Layer 6 of a small transformer language model trained on English Wikipedia (16 layers, counted from 0, width 96).
A neuron's activation on a vector x is SiLU(gate . x) times (in . x), where the dot is the dot product.
The model reads these tokens: "ed" " on" " the" " six" "th" " place" " over" "all" " in" " the" " " "le" "a" "gue" " " "t" "able" "." "\n" "\n"

The vector x that enters this layer's MLP at each token. A number n stands for (n - 128) times 0.029.
0 "ed": 94, 161, 135, 130, 45, 140, 145, 93, 98, 99, 144, 135, 67, 127, 141, 81, 84, 143, 163, 178, 163, 107, 125, 79, 90, 242, 125, 113, 134, 85, 193, 166, 80, 100, 92, 161, 183, 101, 129, 90, 136, 161, 87, 91, 87, 115, 136, 141, 130, 169, 140, 91, 123, 179, 127, 159, 156, 218, 196, 140, 113, 126, 156, 145, 128, 177, 132, 46, 81, 143, 120, 88, 159, 143, 80, 99, 139, 108, 187, 80, 147, 146, 124, 137, 177, 81, 66, 125, 96, 155, 154, 120, 166, 91, 154, 121
1 " on": 119, 216, 91, 143, 81, 39, 131, 115, 165, 117, 138, 128, 89, 133, 184, 69, 154, 123, 169, 114, 142, 176, 89, 53, 112, 169, 88, 161, 98, 120, 153, 162, 192, 99, 142, 142, 138, 139, 156, 75, 48, 118, 116, 100, 151, 131, 137, 78, 153, 132, 129, 104, 166, 107, 137, 147, 129, 188, 187, 175, 120, 105, 118, 183, 90, 177, 140, 98, 137, 152, 125, 55, 94, 102, 166, 94, 147, 100, 136, 93, 120, 134, 99, 94, 169, 174, 41, 84, 139, 172, 163, 191, 181, 108, 149, 176
2 " the": 63, 198, 151, 151, 62, 107, 147, 105, 118, 114, 138, 107, 52, 129, 120, 81, 102, 117, 176, 114, 173, 140, 79, 88, 95, 161, 97, 165, 170, 141, 137, 84, 212, 78, 171, 140, 117, 99, 94, 125, 93, 65, 168, 123, 101, 146, 91, 110, 142, 134, 170, 172, 70, 88, 127, 68, 119, 169, 224, 167, 160, 84, 124, 94, 128, 151, 141, 90, 146, 106, 119, 59, 103, 55, 142, 59, 184, 112, 118, 110, 117, 124, 141, 154, 137, 136, 107, 94, 160, 168, 165, 115, 105, 101, 153, 119
3 " six": 121, 150, 138, 170, 114, 108, 116, 124, 83, 111, 193, 110, 97, 146, 111, 117, 106, 92, 153, 85, 155, 125, 69, 57, 165, 141, 30, 155, 156, 113, 180, 108, 171, 128, 158, 171, 119, 122, 138, 89, 137, 86, 116, 162, 174, 76, 124, 125, 132, 177, 143, 146, 71, 73, 151, 45, 135, 135, 207, 159, 156, 138, 134, 148, 108, 168, 107, 76, 113, 144, 117, 41, 72, 141, 107, 115, 138, 69, 180, 102, 92, 183, 99, 129, 156, 104, 142, 124, 88, 220, 172, 156, 145, 121, 112, 174
4 "th": 97, 118, 150, 86, 131, 173, 144, 129, 83, 144, 123, 127, 75, 162, 74, 101, 144, 96, 182, 150, 131, 91, 109, 106, 84, 208, 62, 114, 143, 149, 150, 40, 148, 128, 154, 166, 83, 92, 118, 92, 100, 94, 126, 108, 142, 134, 96, 149, 92, 127, 157, 192, 103, 133, 176, 91, 128, 154, 177, 133, 90, 153, 138, 111, 60, 135, 87, 107, 62, 152, 72, 91, 197, 91, 44, 101, 136, 107, 169, 102, 168, 162, 86, 223, 164, 122, 116, 134, 122, 162, 156, 99, 192, 162, 100, 127
5 " place": 104, 126, 67, 112, 82, 161, 163, 114, 135, 132, 152, 85, 85, 65, 138, 70, 91, 95, 133, 131, 177, 87, 145, 117, 99, 132, 52, 153, 161, 89, 161, 161, 126, 108, 143, 170, 125, 100, 138, 84, 60, 91, 80, 84, 125, 84, 97, 95, 177, 182, 166, 114, 128, 121, 179, 148, 121, 131, 170, 135, 97, 124, 127, 192, 136, 182, 66, 88, 101, 177, 128, 157, 133, 74, 138, 84, 175, 117, 190, 59, 115, 207, 123, 144, 105, 203, 45, 73, 139, 164, 115, 143, 189, 175, 110, 167
6 " over": 102, 165, 119, 120, 143, 116, 157, 130, 180, 124, 128, 118, 105, 99, 175, 55, 48, 82, 137, 86, 169, 186, 139, 63, 95, 202, 61, 173, 118, 154, 144, 161, 127, 131, 142, 113, 101, 191, 171, 99, 74, 122, 63, 34, 206, 143, 124, 167, 130, 156, 141, 114, 102, 120, 193, 110, 78, 196, 162, 179, 105, 132, 161, 155, 159, 125, 112, 125, 124, 143, 121, 85, 147, 111, 93, 145, 152, 43, 148, 120, 82, 124, 85, 131, 166, 146, 79, 72, 146, 179, 180, 164, 166, 95, 128, 162
7 "all": 10, 146, 147, 61, 38, 160, 145, 192, 140, 128, 146, 113, 107, 106, 137, 121, 116, 66, 138, 157, 127, 125, 134, 93, 129, 166, 92, 161, 131, 88, 198, 109, 196, 112, 144, 168, 109, 79, 133, 151, 120, 135, 121, 67, 78, 63, 138, 129, 154, 116, 96, 116, 79, 178, 178, 137, 99, 203, 161, 159, 108, 116, 106, 143, 70, 109, 85, 120, 75, 154, 66, 101, 126, 92, 96, 97, 175, 111, 183, 108, 99, 143, 92, 191, 251, 164, 131, 108, 113, 181, 198, 162, 108, 140, 141, 141
8 " in": 150, 170, 119, 106, 41, 99, 103, 162, 144, 101, 132, 130, 78, 93, 205, 101, 144, 87, 152, 120, 136, 173, 125, 103, 108, 208, 51, 159, 125, 119, 134, 115, 202, 87, 129, 190, 93, 163, 157, 106, 116, 97, 124, 71, 176, 134, 115, 139, 172, 119, 145, 120, 136, 149, 181, 98, 113, 136, 134, 213, 125, 83, 104, 141, 151, 190, 110, 126, 131, 181, 123, 64, 97, 99, 146, 106, 214, 76, 154, 111, 144, 131, 92, 134, 225, 152, 49, 110, 129, 176, 155, 185, 168, 139, 132, 169
9 " the": 27, 212, 154, 170, 49, 110, 133, 128, 115, 146, 141, 111, 62, 120, 113, 84, 115, 99, 166, 136, 173, 160, 80, 99, 99, 157, 68, 162, 190, 138, 134, 85, 216, 82, 151, 154, 123, 115, 113, 118, 96, 66, 158, 101, 107, 149, 62, 121, 164, 141, 152, 187, 63, 91, 144, 53, 124, 163, 198, 165, 160, 96, 101, 106, 134, 155, 128, 98, 135, 105, 108, 66, 107, 61, 123, 54, 195, 106, 128, 122, 96, 147, 133, 167, 161, 138, 110, 102, 164, 163, 159, 123, 113, 113, 151, 122
10 " ": 40, 121, 198, 163, 101, 116, 66, 121, 162, 129, 140, 86, 93, 184, 140, 96, 119, 75, 170, 93, 145, 102, 120, 90, 118, 152, 71, 155, 136, 111, 145, 117, 118, 151, 193, 178, 110, 132, 137, 53, 99, 94, 106, 136, 137, 138, 59, 153, 112, 207, 126, 130, 83, 109, 148, 70, 108, 128, 146, 139, 139, 129, 108, 135, 159, 124, 143, 131, 116, 189, 115, 117, 124, 182, 130, 87, 152, 25, 135, 125, 121, 127, 143, 134, 183, 143, 96, 114, 127, 216, 121, 121, 124, 149, 139, 223
11 "le": 80, 111, 113, 122, 110, 130, 161, 159, 133, 149, 196, 108, 62, 206, 115, 103, 69, 156, 199, 145, 89, 48, 165, 108, 146, 156, 123, 188, 168, 104, 177, 119, 101, 69, 162, 159, 119, 138, 164, 35, 152, 182, 127, 192, 159, 106, 118, 123, 157, 115, 122, 126, 58, 137, 182, 131, 110, 184, 178, 183, 156, 97, 71, 141, 93, 143, 133, 119, 100, 159, 136, 83, 95, 139, 131, 108, 110, 73, 122, 124, 164, 170, 104, 167, 166, 120, 118, 112, 205, 160, 85, 113, 203, 139, 148, 149
12 "a": 114, 114, 113, 142, 133, 118, 172, 152, 112, 92, 121, 75, 101, 97, 147, 205, 123, 139, 144, 79, 180, 138, 175, 58, 133, 155, 80, 188, 161, 134, 191, 54, 64, 148, 131, 155, 106, 157, 143, 90, 173, 70, 131, 61, 151, 127, 84, 56, 79, 161, 103, 137, 126, 142, 120, 185, 87, 182, 155, 133, 121, 170, 153, 143, 79, 148, 120, 102, 120, 188, 118, 109, 85, 80, 164, 90, 125, 133, 162, 113, 129, 104, 164, 132, 181, 86, 98, 63, 179, 207, 110, 175, 185, 178, 138, 117
13 "gue": 83, 137, 136, 102, 129, 81, 186, 159, 136, 116, 132, 69, 82, 71, 110, 63, 102, 103, 142, 141, 169, 125, 147, 55, 118, 176, 34, 155, 167, 151, 180, 137, 118, 67, 132, 176, 80, 102, 132, 126, 155, 129, 133, 48, 157, 110, 73, 93, 72, 139, 115, 180, 87, 181, 179, 167, 110, 161, 164, 134, 128, 135, 137, 159, 87, 191, 159, 142, 65, 137, 152, 158, 124, 105, 42, 123, 110, 147, 225, 110, 104, 138, 118, 113, 175, 190, 143, 102, 94, 176, 90, 139, 142, 96, 124, 117
14 " ": 83, 164, 182, 140, 107, 101, 93, 125, 179, 116, 147, 81, 88, 159, 150, 101, 121, 69, 152, 118, 131, 98, 135, 75, 99, 179, 70, 150, 126, 77, 126, 131, 79, 119, 187, 208, 104, 132, 159, 63, 111, 97, 94, 103, 115, 134, 82, 152, 102, 184, 132, 114, 96, 127, 160, 108, 118, 130, 165, 134, 116, 135, 113, 146, 170, 128, 171, 134, 108, 182, 111, 126, 139, 138, 135, 117, 141, 32, 111, 166, 118, 115, 143, 143, 150, 135, 82, 119, 114, 229, 117, 126, 162, 151, 147, 227
15 "t": 142, 130, 139, 171, 208, 155, 163, 133, 191, 93, 136, 147, 94, 125, 112, 81, 71, 130, 202, 139, 95, 110, 126, 146, 136, 185, 78, 115, 148, 76, 135, 96, 132, 87, 210, 181, 165, 167, 211, 106, 112, 169, 122, 49, 150, 87, 124, 125, 127, 139, 102, 94, 78, 122, 184, 105, 152, 155, 117, 165, 108, 134, 93, 187, 117, 137, 140, 73, 193, 195, 112, 107, 185, 88, 107, 99, 144, 83, 151, 91, 146, 153, 92, 193, 144, 113, 119, 75, 190, 159, 193, 176, 177, 124, 149, 168
16 "able": 119, 155, 135, 102, 63, 146, 215, 181, 161, 171, 179, 81, 98, 98, 157, 47, 27, 152, 149, 146, 147, 180, 93, 61, 114, 173, 54, 77, 109, 153, 154, 126, 105, 114, 97, 135, 141, 108, 159, 99, 143, 154, 136, 65, 113, 104, 100, 104, 116, 93, 116, 176, 68, 141, 145, 105, 155, 173, 126, 127, 129, 123, 119, 131, 43, 164, 90, 58, 85, 140, 128, 151, 103, 154, 98, 75, 116, 110, 151, 98, 115, 169, 135, 94, 205, 141, 128, 143, 196, 192, 157, 123, 196, 112, 110, 161
17 ".": 68, 133, 151, 123, 53, 63, 110, 125, 154, 141, 155, 109, 70, 148, 183, 64, 122, 97, 143, 140, 110, 116, 124, 81, 88, 178, 87, 161, 95, 107, 98, 99, 97, 84, 154, 142, 157, 149, 110, 101, 153, 84, 148, 111, 131, 96, 197, 110, 129, 97, 118, 82, 94, 115, 85, 68, 110, 137, 176, 145, 153, 176, 152, 118, 115, 152, 128, 144, 136, 132, 103, 104, 206, 118, 83, 76, 193, 123, 164, 133, 119, 121, 58, 102, 141, 91, 96, 169, 135, 186, 176, 112, 179, 103, 179, 206
18 "\n": 77, 88, 139, 97, 190, 65, 110, 131, 125, 118, 168, 97, 66, 129, 127, 43, 149, 105, 153, 150, 47, 104, 129, 100, 144, 163, 89, 153, 99, 152, 103, 80, 154, 82, 202, 180, 181, 177, 139, 125, 131, 72, 107, 146, 106, 98, 196, 91, 132, 110, 105, 118, 96, 157, 84, 59, 67, 149, 177, 86, 153, 114, 113, 146, 115, 161, 149, 123, 120, 124, 93, 100, 150, 154, 111, 82, 119, 84, 115, 98, 110, 138, 82, 131, 110, 117, 76, 87, 131, 201, 130, 77, 187, 111, 158, 137
19 "\n": 85, 68, 139, 79, 162, 103, 99, 135, 162, 117, 141, 94, 53, 164, 132, 39, 116, 120, 130, 121, 82, 109, 103, 86, 143, 174, 128, 170, 129, 142, 63, 97, 157, 130, 193, 179, 142, 145, 154, 111, 124, 94, 141, 156, 158, 96, 157, 99, 121, 112, 144, 108, 138, 158, 77, 60, 42, 100, 138, 92, 151, 85, 102, 113, 126, 158, 146, 138, 135, 132, 86, 74, 148, 103, 115, 70, 149, 117, 165, 116, 94, 111, 58, 136, 119, 131, 91, 91, 107, 201, 141, 71, 191, 110, 164, 133

Each question shows the input weights of one neuron of the MLP. A number n stands for (n - 128) times 0.0047.

n6 gate: 115, 147, 120, 116, 155, 106, 94, 144, 86, 150, 137, 94, 58, 112, 139, 127, 125, 67, 129, 165, 144, 99, 124, 145, 104, 92, 69, 108, 134, 145, 125, 141, 162, 139, 47, 142, 140, 103, 109, 150, 144, 175, 114, 183, 138, 138, 118, 107, 146, 143, 118, 100, 146, 166, 143, 111, 154, 144, 59, 104, 124, 104, 116, 105, 112, 161, 163, 155, 173, 90, 129, 95, 106, 167, 125, 182, 109, 166, 116, 100, 153, 165, 122, 142, 105, 137, 133, 134, 141, 132, 137, 131, 94, 141, 151, 134
n6 in: 140, 172, 204, 111, 114, 144, 158, 119, 120, 100, 95, 149, 176, 120, 127, 172, 120, 132, 83, 107, 122, 156, 117, 110, 169, 148, 147, 145, 128, 113, 133, 101, 120, 110, 161, 133, 140, 160, 125, 123, 128, 100, 168, 118, 135, 140, 173, 142, 102, 103, 100, 150, 168, 126, 160, 158, 131, 151, 159, 102, 152, 113, 113, 144, 146, 98, 101, 125, 116, 135, 155, 95, 158, 71, 148, 169, 134, 110, 155, 119, 159, 143, 79, 146, 176, 116, 65, 146, 166, 93, 157, 73, 146, 137, 128, 145
Its three highest activations, in order, are on tokens 10 " ", 5 " place", 16 "able"

n64 gate: 151, 90, 100, 148, 122, 99, 138, 105, 91, 140, 112, 163, 81, 145, 100, 152, 111, 139, 136, 105, 133, 114, 115, 169, 135, 102, 125, 117, 146, 118, 110, 162, 104, 187, 186, 144, 104, 190, 192, 98, 88, 105, 105, 162, 85, 103, 150, 151, 179, 117, 125, 131, 125, 155, 114, 89, 165, 127, 111, 126, 110, 113, 133, 172, 136, 114, 128, 114, 108, 162, 143, 189, 84, 136, 100, 105, 161, 179, 104, 134, 84, 94, 128, 116, 148, 136, 179, 154, 145, 139, 143, 68, 97, 86, 113, 109
n64 in: 95, 100, 131, 120, 135, 110, 181, 31, 93, 122, 132, 178, 94, 166, 143, 154, 123, 119, 104, 118, 128, 96, 134, 94, 183, 124, 161, 115, 162, 158, 119, 95, 133, 83, 131, 146, 118, 86, 134, 81, 175, 154, 112, 82, 176, 128, 123, 150, 140, 171, 140, 165, 124, 141, 176, 116, 125, 172, 125, 153, 86, 101, 143, 152, 113, 134, 138, 96, 139, 119, 152, 124, 116, 142, 116, 116, 92, 125, 164, 123, 87, 84, 110, 142, 168, 134, 119, 107, 142, 79, 103, 121, 85, 151, 86, 175
On which token does it fire most? 17 "."

n146 gate: 122, 78, 195, 126, 109, 97, 128, 72, 159, 70, 119, 166, 134, 174, 119, 122, 140, 99, 182, 134, 109, 96, 82, 115, 103, 79, 168, 104, 174, 134, 102, 143, 157, 151, 128, 92, 127, 152, 139, 77, 113, 149, 139, 153, 146, 137, 130, 88, 151, 157, 157, 105, 160, 140, 107, 105, 149, 101, 155, 151, 78, 66, 145, 102, 95, 152, 87, 141, 142, 133, 155, 128, 89, 108, 133, 183, 115, 142, 137, 120, 176, 151, 201, 143, 89, 73, 96, 139, 102, 108, 96, 151, 128, 165, 146, 138
n146 in: 149, 114, 116, 103, 154, 203, 174, 166, 103, 115, 93, 152, 74, 165, 114, 143, 154, 106, 111, 134, 178, 121, 128, 135, 119, 82, 98, 147, 133, 115, 132, 126, 161, 83, 145, 41, 134, 111, 148, 130, 124, 111, 166, 124, 98, 169, 113, 121, 137, 111, 132, 88, 136, 149, 116, 120, 133, 167, 132, 101, 181, 142, 103, 152, 153, 138, 156, 133, 129, 150, 140, 76, 125, 161, 156, 125, 81, 105, 158, 85, 141, 123, 117, 159, 142, 133, 111, 152, 91, 123, 160, 101, 147, 123, 90, 107
On which token does it fire most? 17 "."

n234 gate: 181, 145, 116, 142, 110, 126, 95, 109, 133, 130, 94, 156, 131, 178, 66, 131, 47, 120, 128, 100, 115, 210, 126, 122, 150, 134, 178, 138, 148, 123, 144, 136, 120, 107, 115, 124, 119, 145, 156, 107, 90, 183, 139, 118, 108, 135, 167, 116, 64, 123, 118, 118, 129, 103, 151, 119, 93, 111, 80, 162, 152, 85, 154, 125, 102, 174, 144, 109, 94, 155, 135, 95, 131, 94, 131, 148, 127, 117, 112, 163, 107, 112, 133, 91, 101, 94, 131, 190, 91, 133, 132, 117, 153, 113, 119, 119
n234 in: 141, 143, 169, 69, 192, 94, 143, 79, 108, 141, 134, 104, 112, 146, 179, 145, 126, 90, 141, 93, 136, 129, 111, 141, 144, 106, 74, 170, 105, 141, 121, 110, 120, 146, 139, 161, 146, 147, 108, 165, 157, 168, 121, 121, 146, 159, 136, 142, 141, 164, 108, 114, 139, 74, 142, 110, 145, 114, 142, 103, 170, 101, 147, 164, 74, 134, 169, 127, 122, 145, 101, 108, 141, 156, 155, 164, 111, 133, 139, 118, 193, 65, 117, 123, 112, 95, 139, 161, 139, 117, 76, 196, 140, 122, 118, 159
On which token does it fire most? 9 " the"

n118 gate: 133, 98, 99, 159, 149, 78, 98, 98, 97, 114, 122, 181, 120, 110, 69, 143, 164, 71, 132, 121, 135, 142, 158, 118, 137, 93, 158, 122, 156, 105, 158, 103, 163, 154, 120, 130, 161, 132, 140, 146, 180, 124, 129, 117, 158, 113, 76, 125, 172, 87, 133, 130, 134, 137, 140, 85, 124, 76, 102, 126, 115, 147, 170, 148, 128, 83, 191, 85, 154, 172, 109, 192, 141, 134, 119, 52, 111, 170, 145, 131, 78, 199, 105, 105, 153, 158, 152, 125, 164, 129, 86, 125, 140, 128, 150, 190
n118 in: 143, 153, 91, 62, 127, 170, 158, 128, 134, 167, 157, 84, 168, 152, 143, 134, 111, 135, 95, 91, 100, 103, 143, 153, 128, 87, 129, 103, 138, 66, 95, 120, 116, 122, 109, 154, 158, 108, 137, 59, 129, 79, 120, 166, 124, 105, 172, 114, 142, 152, 76, 116, 87, 154, 164, 142, 104, 139, 122, 168, 135, 84, 120, 157, 129, 209, 91, 145, 133, 113, 131, 128, 143, 85, 148, 180, 118, 124, 89, 86, 94, 97, 101, 108, 128, 134, 170, 130, 114, 134, 182, 137, 120, 114, 103, 107
On which token does it fire most? 5 " place"

n119 gate: 180, 122, 153, 118, 138, 107, 114, 114, 108, 128, 152, 90, 89, 175, 114, 187, 158, 126, 83, 129, 127, 91, 127, 146, 131, 92, 57, 93, 94, 160, 177, 140, 123, 140, 101, 107, 124, 114, 163, 95, 185, 129, 119, 87, 128, 169, 161, 143, 91, 142, 160, 77, 143, 161, 105, 122, 148, 150, 123, 154, 103, 166, 81, 124, 127, 143, 141, 214, 133, 112, 132, 108, 165, 119, 109, 100, 167, 105, 136, 104, 103, 90, 150, 141, 85, 133, 149, 129, 170, 96, 207, 132, 104, 180, 110, 150
n119 in: 127, 96, 157, 151, 162, 67, 114, 117, 105, 127, 149, 162, 195, 113, 147, 68, 145, 73, 142, 120, 167, 158, 151, 158, 172, 129, 104, 145, 147, 136, 137, 162, 106, 95, 136, 181, 164, 133, 92, 137, 128, 149, 169, 188, 137, 106, 88, 149, 128, 132, 106, 146, 143, 140, 145, 129, 138, 146, 159, 94, 123, 129, 135, 83, 166, 127, 112, 117, 89, 108, 202, 133, 79, 110, 114, 88, 119, 137, 152, 125, 117, 152, 93, 136, 180, 75, 139, 138, 134, 175, 128, 139, 144, 160, 155, 154
On which token does it fire most? 17 "."

n65 gate: 62, 95, 126, 86, 85, 126, 105, 117, 152, 123, 151, 122, 129, 110, 75, 148, 163, 132, 88, 144, 115, 149, 131, 199, 162, 102, 137, 125, 203, 185, 154, 115, 140, 130, 85, 152, 122, 102, 155, 120, 158, 114, 142, 114, 158, 169, 86, 191, 146, 110, 158, 151, 138, 130, 152, 90, 164, 132, 116, 140, 152, 77, 81, 200, 146, 167, 110, 151, 132, 115, 133, 95, 100, 96, 152, 124, 87, 102, 159, 126, 151, 88, 160, 128, 111, 163, 135, 120, 158, 111, 71, 152, 82, 136, 131, 139
n65 in: 157, 158, 140, 123, 140, 167, 120, 141, 111, 158, 92, 121, 140, 133, 121, 165, 99, 207, 130, 170, 118, 104, 137, 143, 122, 144, 135, 158, 134, 148, 187, 94, 119, 124, 100, 129, 119, 167, 178, 129, 155, 166, 157, 148, 128, 176, 144, 106, 115, 72, 102, 95, 79, 115, 136, 79, 136, 134, 145, 117, 124, 161, 147, 132, 179, 113, 144, 175, 174, 143, 177, 52, 149, 122, 129, 128, 140, 120, 140, 70, 125, 105, 137, 190, 120, 139, 127, 122, 165, 110, 197, 159, 162, 171, 171, 153
On which token does it fire most? 11 "le"

n111 gate: 108, 148, 173, 89, 202, 166, 109, 122, 97, 195, 138, 122, 164, 90, 104, 147, 117, 107, 172, 144, 174, 145, 104, 91, 50, 75, 131, 78, 99, 137, 97, 143, 131, 128, 122, 107, 120, 165, 92, 110, 116, 154, 163, 134, 141, 122, 100, 111, 142, 156, 127, 78, 125, 121, 102, 150, 152, 132, 120, 163, 137, 112, 117, 125, 83, 139, 98, 122, 136, 133, 130, 138, 122, 73, 129, 113, 98, 122, 124, 192, 106, 131, 79, 148, 136, 130, 109, 128, 164, 78, 129, 148, 146, 124, 185, 121
n111 in: 69, 168, 117, 130, 134, 171, 95, 153, 140, 111, 157, 106, 167, 109, 121, 155, 111, 141, 134, 172, 155, 98, 112, 93, 131, 135, 127, 52, 135, 136, 102, 89, 130, 142, 93, 131, 113, 116, 131, 89, 139, 158, 130, 139, 123, 113, 101, 138, 139, 160, 141, 152, 172, 154, 148, 161, 190, 60, 159, 128, 97, 128, 113, 58, 140, 153, 131, 118, 115, 126, 142, 141, 166, 86, 161, 141, 128, 165, 121, 114, 82, 83, 122, 72, 139, 118, 162, 95, 85, 104, 103, 147, 173, 107, 133, 145
On which token does it fire most? 18 "\n"

n148 gate: 146, 121, 86, 110, 109, 113, 140, 119, 164, 110, 140, 163, 109, 114, 114, 124, 113, 65, 134, 98, 177, 146, 102, 139, 97, 112, 138, 181, 143, 146, 99, 159, 79, 135, 173, 152, 74, 135, 135, 143, 132, 137, 138, 101, 109, 137, 68, 190, 96, 122, 116, 128, 126, 98, 139, 129, 142, 148, 127, 160, 91, 142, 92, 107, 149, 114, 124, 100, 132, 87, 121, 146, 152, 85, 160, 158, 118, 137, 130, 127, 150, 82, 173, 84, 155, 165, 143, 103, 132, 129, 83, 135, 122, 55, 128, 124
n148 in: 139, 120, 101, 108, 119, 134, 126, 88, 117, 113, 110, 131, 121, 166, 155, 147, 118, 139, 115, 126, 167, 147, 161, 141, 51, 107, 125, 118, 108, 69, 119, 161, 98, 180, 152, 116, 137, 102, 156, 152, 146, 125, 153, 97, 170, 161, 61, 158, 103, 164, 122, 166, 128, 100, 135, 118, 118, 133, 155, 135, 116, 86, 106, 153, 90, 166, 165, 164, 131, 107, 130, 156, 79, 110, 96, 145, 129, 101, 142, 149, 132, 124, 135, 118, 120, 107, 123, 103, 98, 107, 134, 182, 90, 124, 134, 135
Its three highest activations, in order, are on tokens 6 " over", 13 "gue", 14 " "

n151 gate: 109, 135, 136, 99, 140, 92, 133, 109, 122, 127, 110, 131, 169, 78, 154, 131, 179, 138, 110, 160, 149, 137, 88, 161, 134, 143, 122, 142, 56, 110, 131, 143, 148, 109, 87, 170, 49, 126, 136, 85, 204, 147, 176, 88, 182, 136, 116, 122, 80, 134, 128, 92, 132, 132, 135, 96, 161, 92, 129, 59, 93, 114, 129, 98, 120, 122, 111, 88, 134, 154, 125, 138, 95, 129, 146, 107, 145, 98, 122, 156, 91, 162, 137, 115, 139, 138, 132, 131, 157, 146, 120, 137, 131, 148, 120, 127
n151 in: 139, 141, 117, 162, 123, 182, 127, 193, 168, 158, 118, 130, 124, 140, 135, 108, 79, 113, 161, 144, 113, 97, 126, 137, 156, 112, 144, 118, 127, 167, 105, 158, 141, 58, 143, 110, 138, 124, 177, 139, 95, 85, 99, 148, 79, 135, 159, 104, 180, 143, 130, 100, 146, 93, 109, 166, 92, 108, 81, 159, 122, 124, 101, 99, 92, 140, 102, 167, 145, 134, 168, 83, 158, 154, 147, 160, 135, 141, 110, 98, 177, 115, 149, 100, 135, 143, 123, 142, 70, 126, 133, 152, 124, 137, 166, 150
On which token does it fire most? 8 " in"

n191 gate: 184, 112, 176, 156, 83, 156, 119, 143, 150, 176, 117, 119, 97, 133, 145, 164, 110, 127, 114, 185, 123, 153, 99, 162, 163, 96, 146, 186, 115, 174, 114, 128, 108, 141, 178, 171, 130, 122, 114, 59, 56, 156, 161, 73, 184, 130, 180, 115, 101, 133, 93, 149, 162, 127, 131, 93, 161, 117, 125, 122, 143, 115, 80, 124, 124, 145, 94, 118, 105, 198, 112, 184, 95, 98, 152, 164, 184, 107, 119, 125, 129, 156, 108, 153, 118, 143, 96, 127, 128, 100, 70, 133, 95, 103, 160, 111
n191 in: 133, 123, 127, 97, 119, 195, 156, 116, 152, 120, 153, 101, 109, 100, 161, 140, 97, 145, 134, 136, 145, 134, 143, 121, 178, 111, 180, 138, 122, 114, 111, 113, 154, 116, 127, 184, 159, 133, 189, 140, 102, 115, 149, 115, 126, 171, 102, 162, 189, 148, 60, 166, 118, 150, 168, 79, 110, 135, 96, 142, 138, 122, 85, 99, 85, 121, 98, 192, 155, 110, 172, 147, 142, 136, 157, 110, 110, 146, 81, 69, 121, 171, 118, 108, 143, 129, 118, 114, 124, 87, 127, 120, 140, 117, 110, 156
Its three highest activations, in order, are on tokens 8 " in", 5 " place", 15 "t"

n71 gate: 156, 111, 161, 111, 140, 114, 176, 92, 154, 114, 79, 121, 176, 109, 99, 49, 155, 135, 108, 110, 164, 91, 94, 137, 100, 111, 162, 125, 146, 103, 126, 179, 138, 113, 116, 154, 100, 108, 121, 120, 168, 152, 122, 74, 103, 121, 141, 161, 115, 107, 150, 108, 156, 174, 87, 157, 137, 136, 147, 169, 100, 118, 170, 118, 143, 125, 131, 178, 128, 110, 97, 176, 147, 137, 119, 169, 133, 76, 133, 108, 104, 144, 124, 149, 125, 106, 118, 164, 177, 129, 161, 101, 154, 107, 131, 101
n71 in: 112, 166, 137, 128, 103, 147, 138, 117, 132, 183, 172, 140, 109, 105, 112, 162, 139, 104, 148, 123, 145, 157, 159, 100, 119, 110, 128, 153, 123, 164, 135, 98, 78, 158, 91, 105, 130, 136, 153, 126, 115, 103, 145, 119, 186, 175, 113, 140, 123, 203, 96, 154, 113, 97, 147, 180, 92, 134, 128, 120, 120, 158, 130, 132, 127, 80, 119, 134, 160, 123, 187, 154, 165, 123, 125, 91, 112, 163, 107, 104, 126, 166, 98, 171, 148, 98, 98, 147, 77, 112, 152, 127, 180, 213, 191, 127
On which token does it fire most? 6 " over"

n228 gate: 134, 163, 112, 97, 155, 172, 142, 146, 156, 89, 92, 140, 130, 110, 133, 145, 117, 175, 119, 191, 121, 134, 122, 143, 114, 164, 98, 64, 175, 147, 102, 119, 117, 129, 81, 105, 124, 167, 137, 120, 123, 154, 105, 110, 144, 127, 120, 179, 140, 130, 131, 128, 142, 129, 145, 71, 177, 161, 110, 153, 155, 124, 55, 90, 118, 66, 130, 179, 125, 105, 140, 130, 104, 75, 116, 146, 96, 118, 121, 182, 105, 87, 114, 126, 123, 151, 134, 111, 187, 171, 130, 135, 94, 162, 155, 163
n228 in: 155, 100, 94, 159, 122, 127, 62, 120, 96, 116, 102, 156, 178, 125, 215, 158, 130, 114, 155, 99, 168, 110, 137, 152, 175, 144, 117, 94, 98, 156, 128, 154, 127, 88, 139, 151, 135, 159, 172, 166, 114, 89, 159, 170, 169, 119, 147, 141, 153, 69, 92, 101, 154, 127, 153, 173, 121, 140, 187, 129, 96, 110, 138, 100, 110, 147, 107, 153, 155, 108, 134, 116, 124, 81, 178, 68, 121, 102, 72, 121, 84, 45, 138, 101, 108, 105, 113, 88, 131, 166, 153, 95, 142, 106, 147, 162
On which token does it fire most, and how strongly? 6 " over", at about 1.2

n224 gate: 156, 150, 75, 133, 114, 161, 143, 91, 165, 128, 110, 150, 130, 124, 106, 120, 105, 159, 86, 149, 118, 138, 158, 102, 124, 161, 102, 96, 151, 147, 119, 91, 78, 168, 158, 147, 152, 132, 152, 103, 93, 116, 100, 127, 143, 128, 169, 118, 108, 112, 92, 176, 180, 139, 175, 177, 137, 68, 108, 138, 173, 168, 110, 123, 161, 132, 136, 206, 187, 112, 105, 144, 91, 121, 149, 114, 103, 54, 138, 197, 187, 170, 151, 128, 81, 156, 147, 151, 102, 60, 153, 109, 107, 75, 130, 165
n224 in: 135, 139, 100, 132, 144, 18, 146, 133, 154, 130, 123, 124, 156, 123, 99, 151, 90, 162, 129, 127, 142, 161, 148, 88, 160, 89, 140, 99, 180, 154, 96, 148, 83, 133, 131, 145, 145, 146, 92, 59, 130, 169, 116, 123, 132, 135, 160, 142, 130, 56, 104, 115, 114, 133, 196, 69, 112, 141, 116, 125, 166, 159, 131, 68, 124, 111, 149, 180, 137, 151, 109, 90, 167, 106, 124, 125, 115, 145, 128, 127, 161, 159, 152, 135, 125, 137, 115, 145, 113, 128, 101, 137, 114, 154, 151, 140
On which token does it fire most? 5 " place"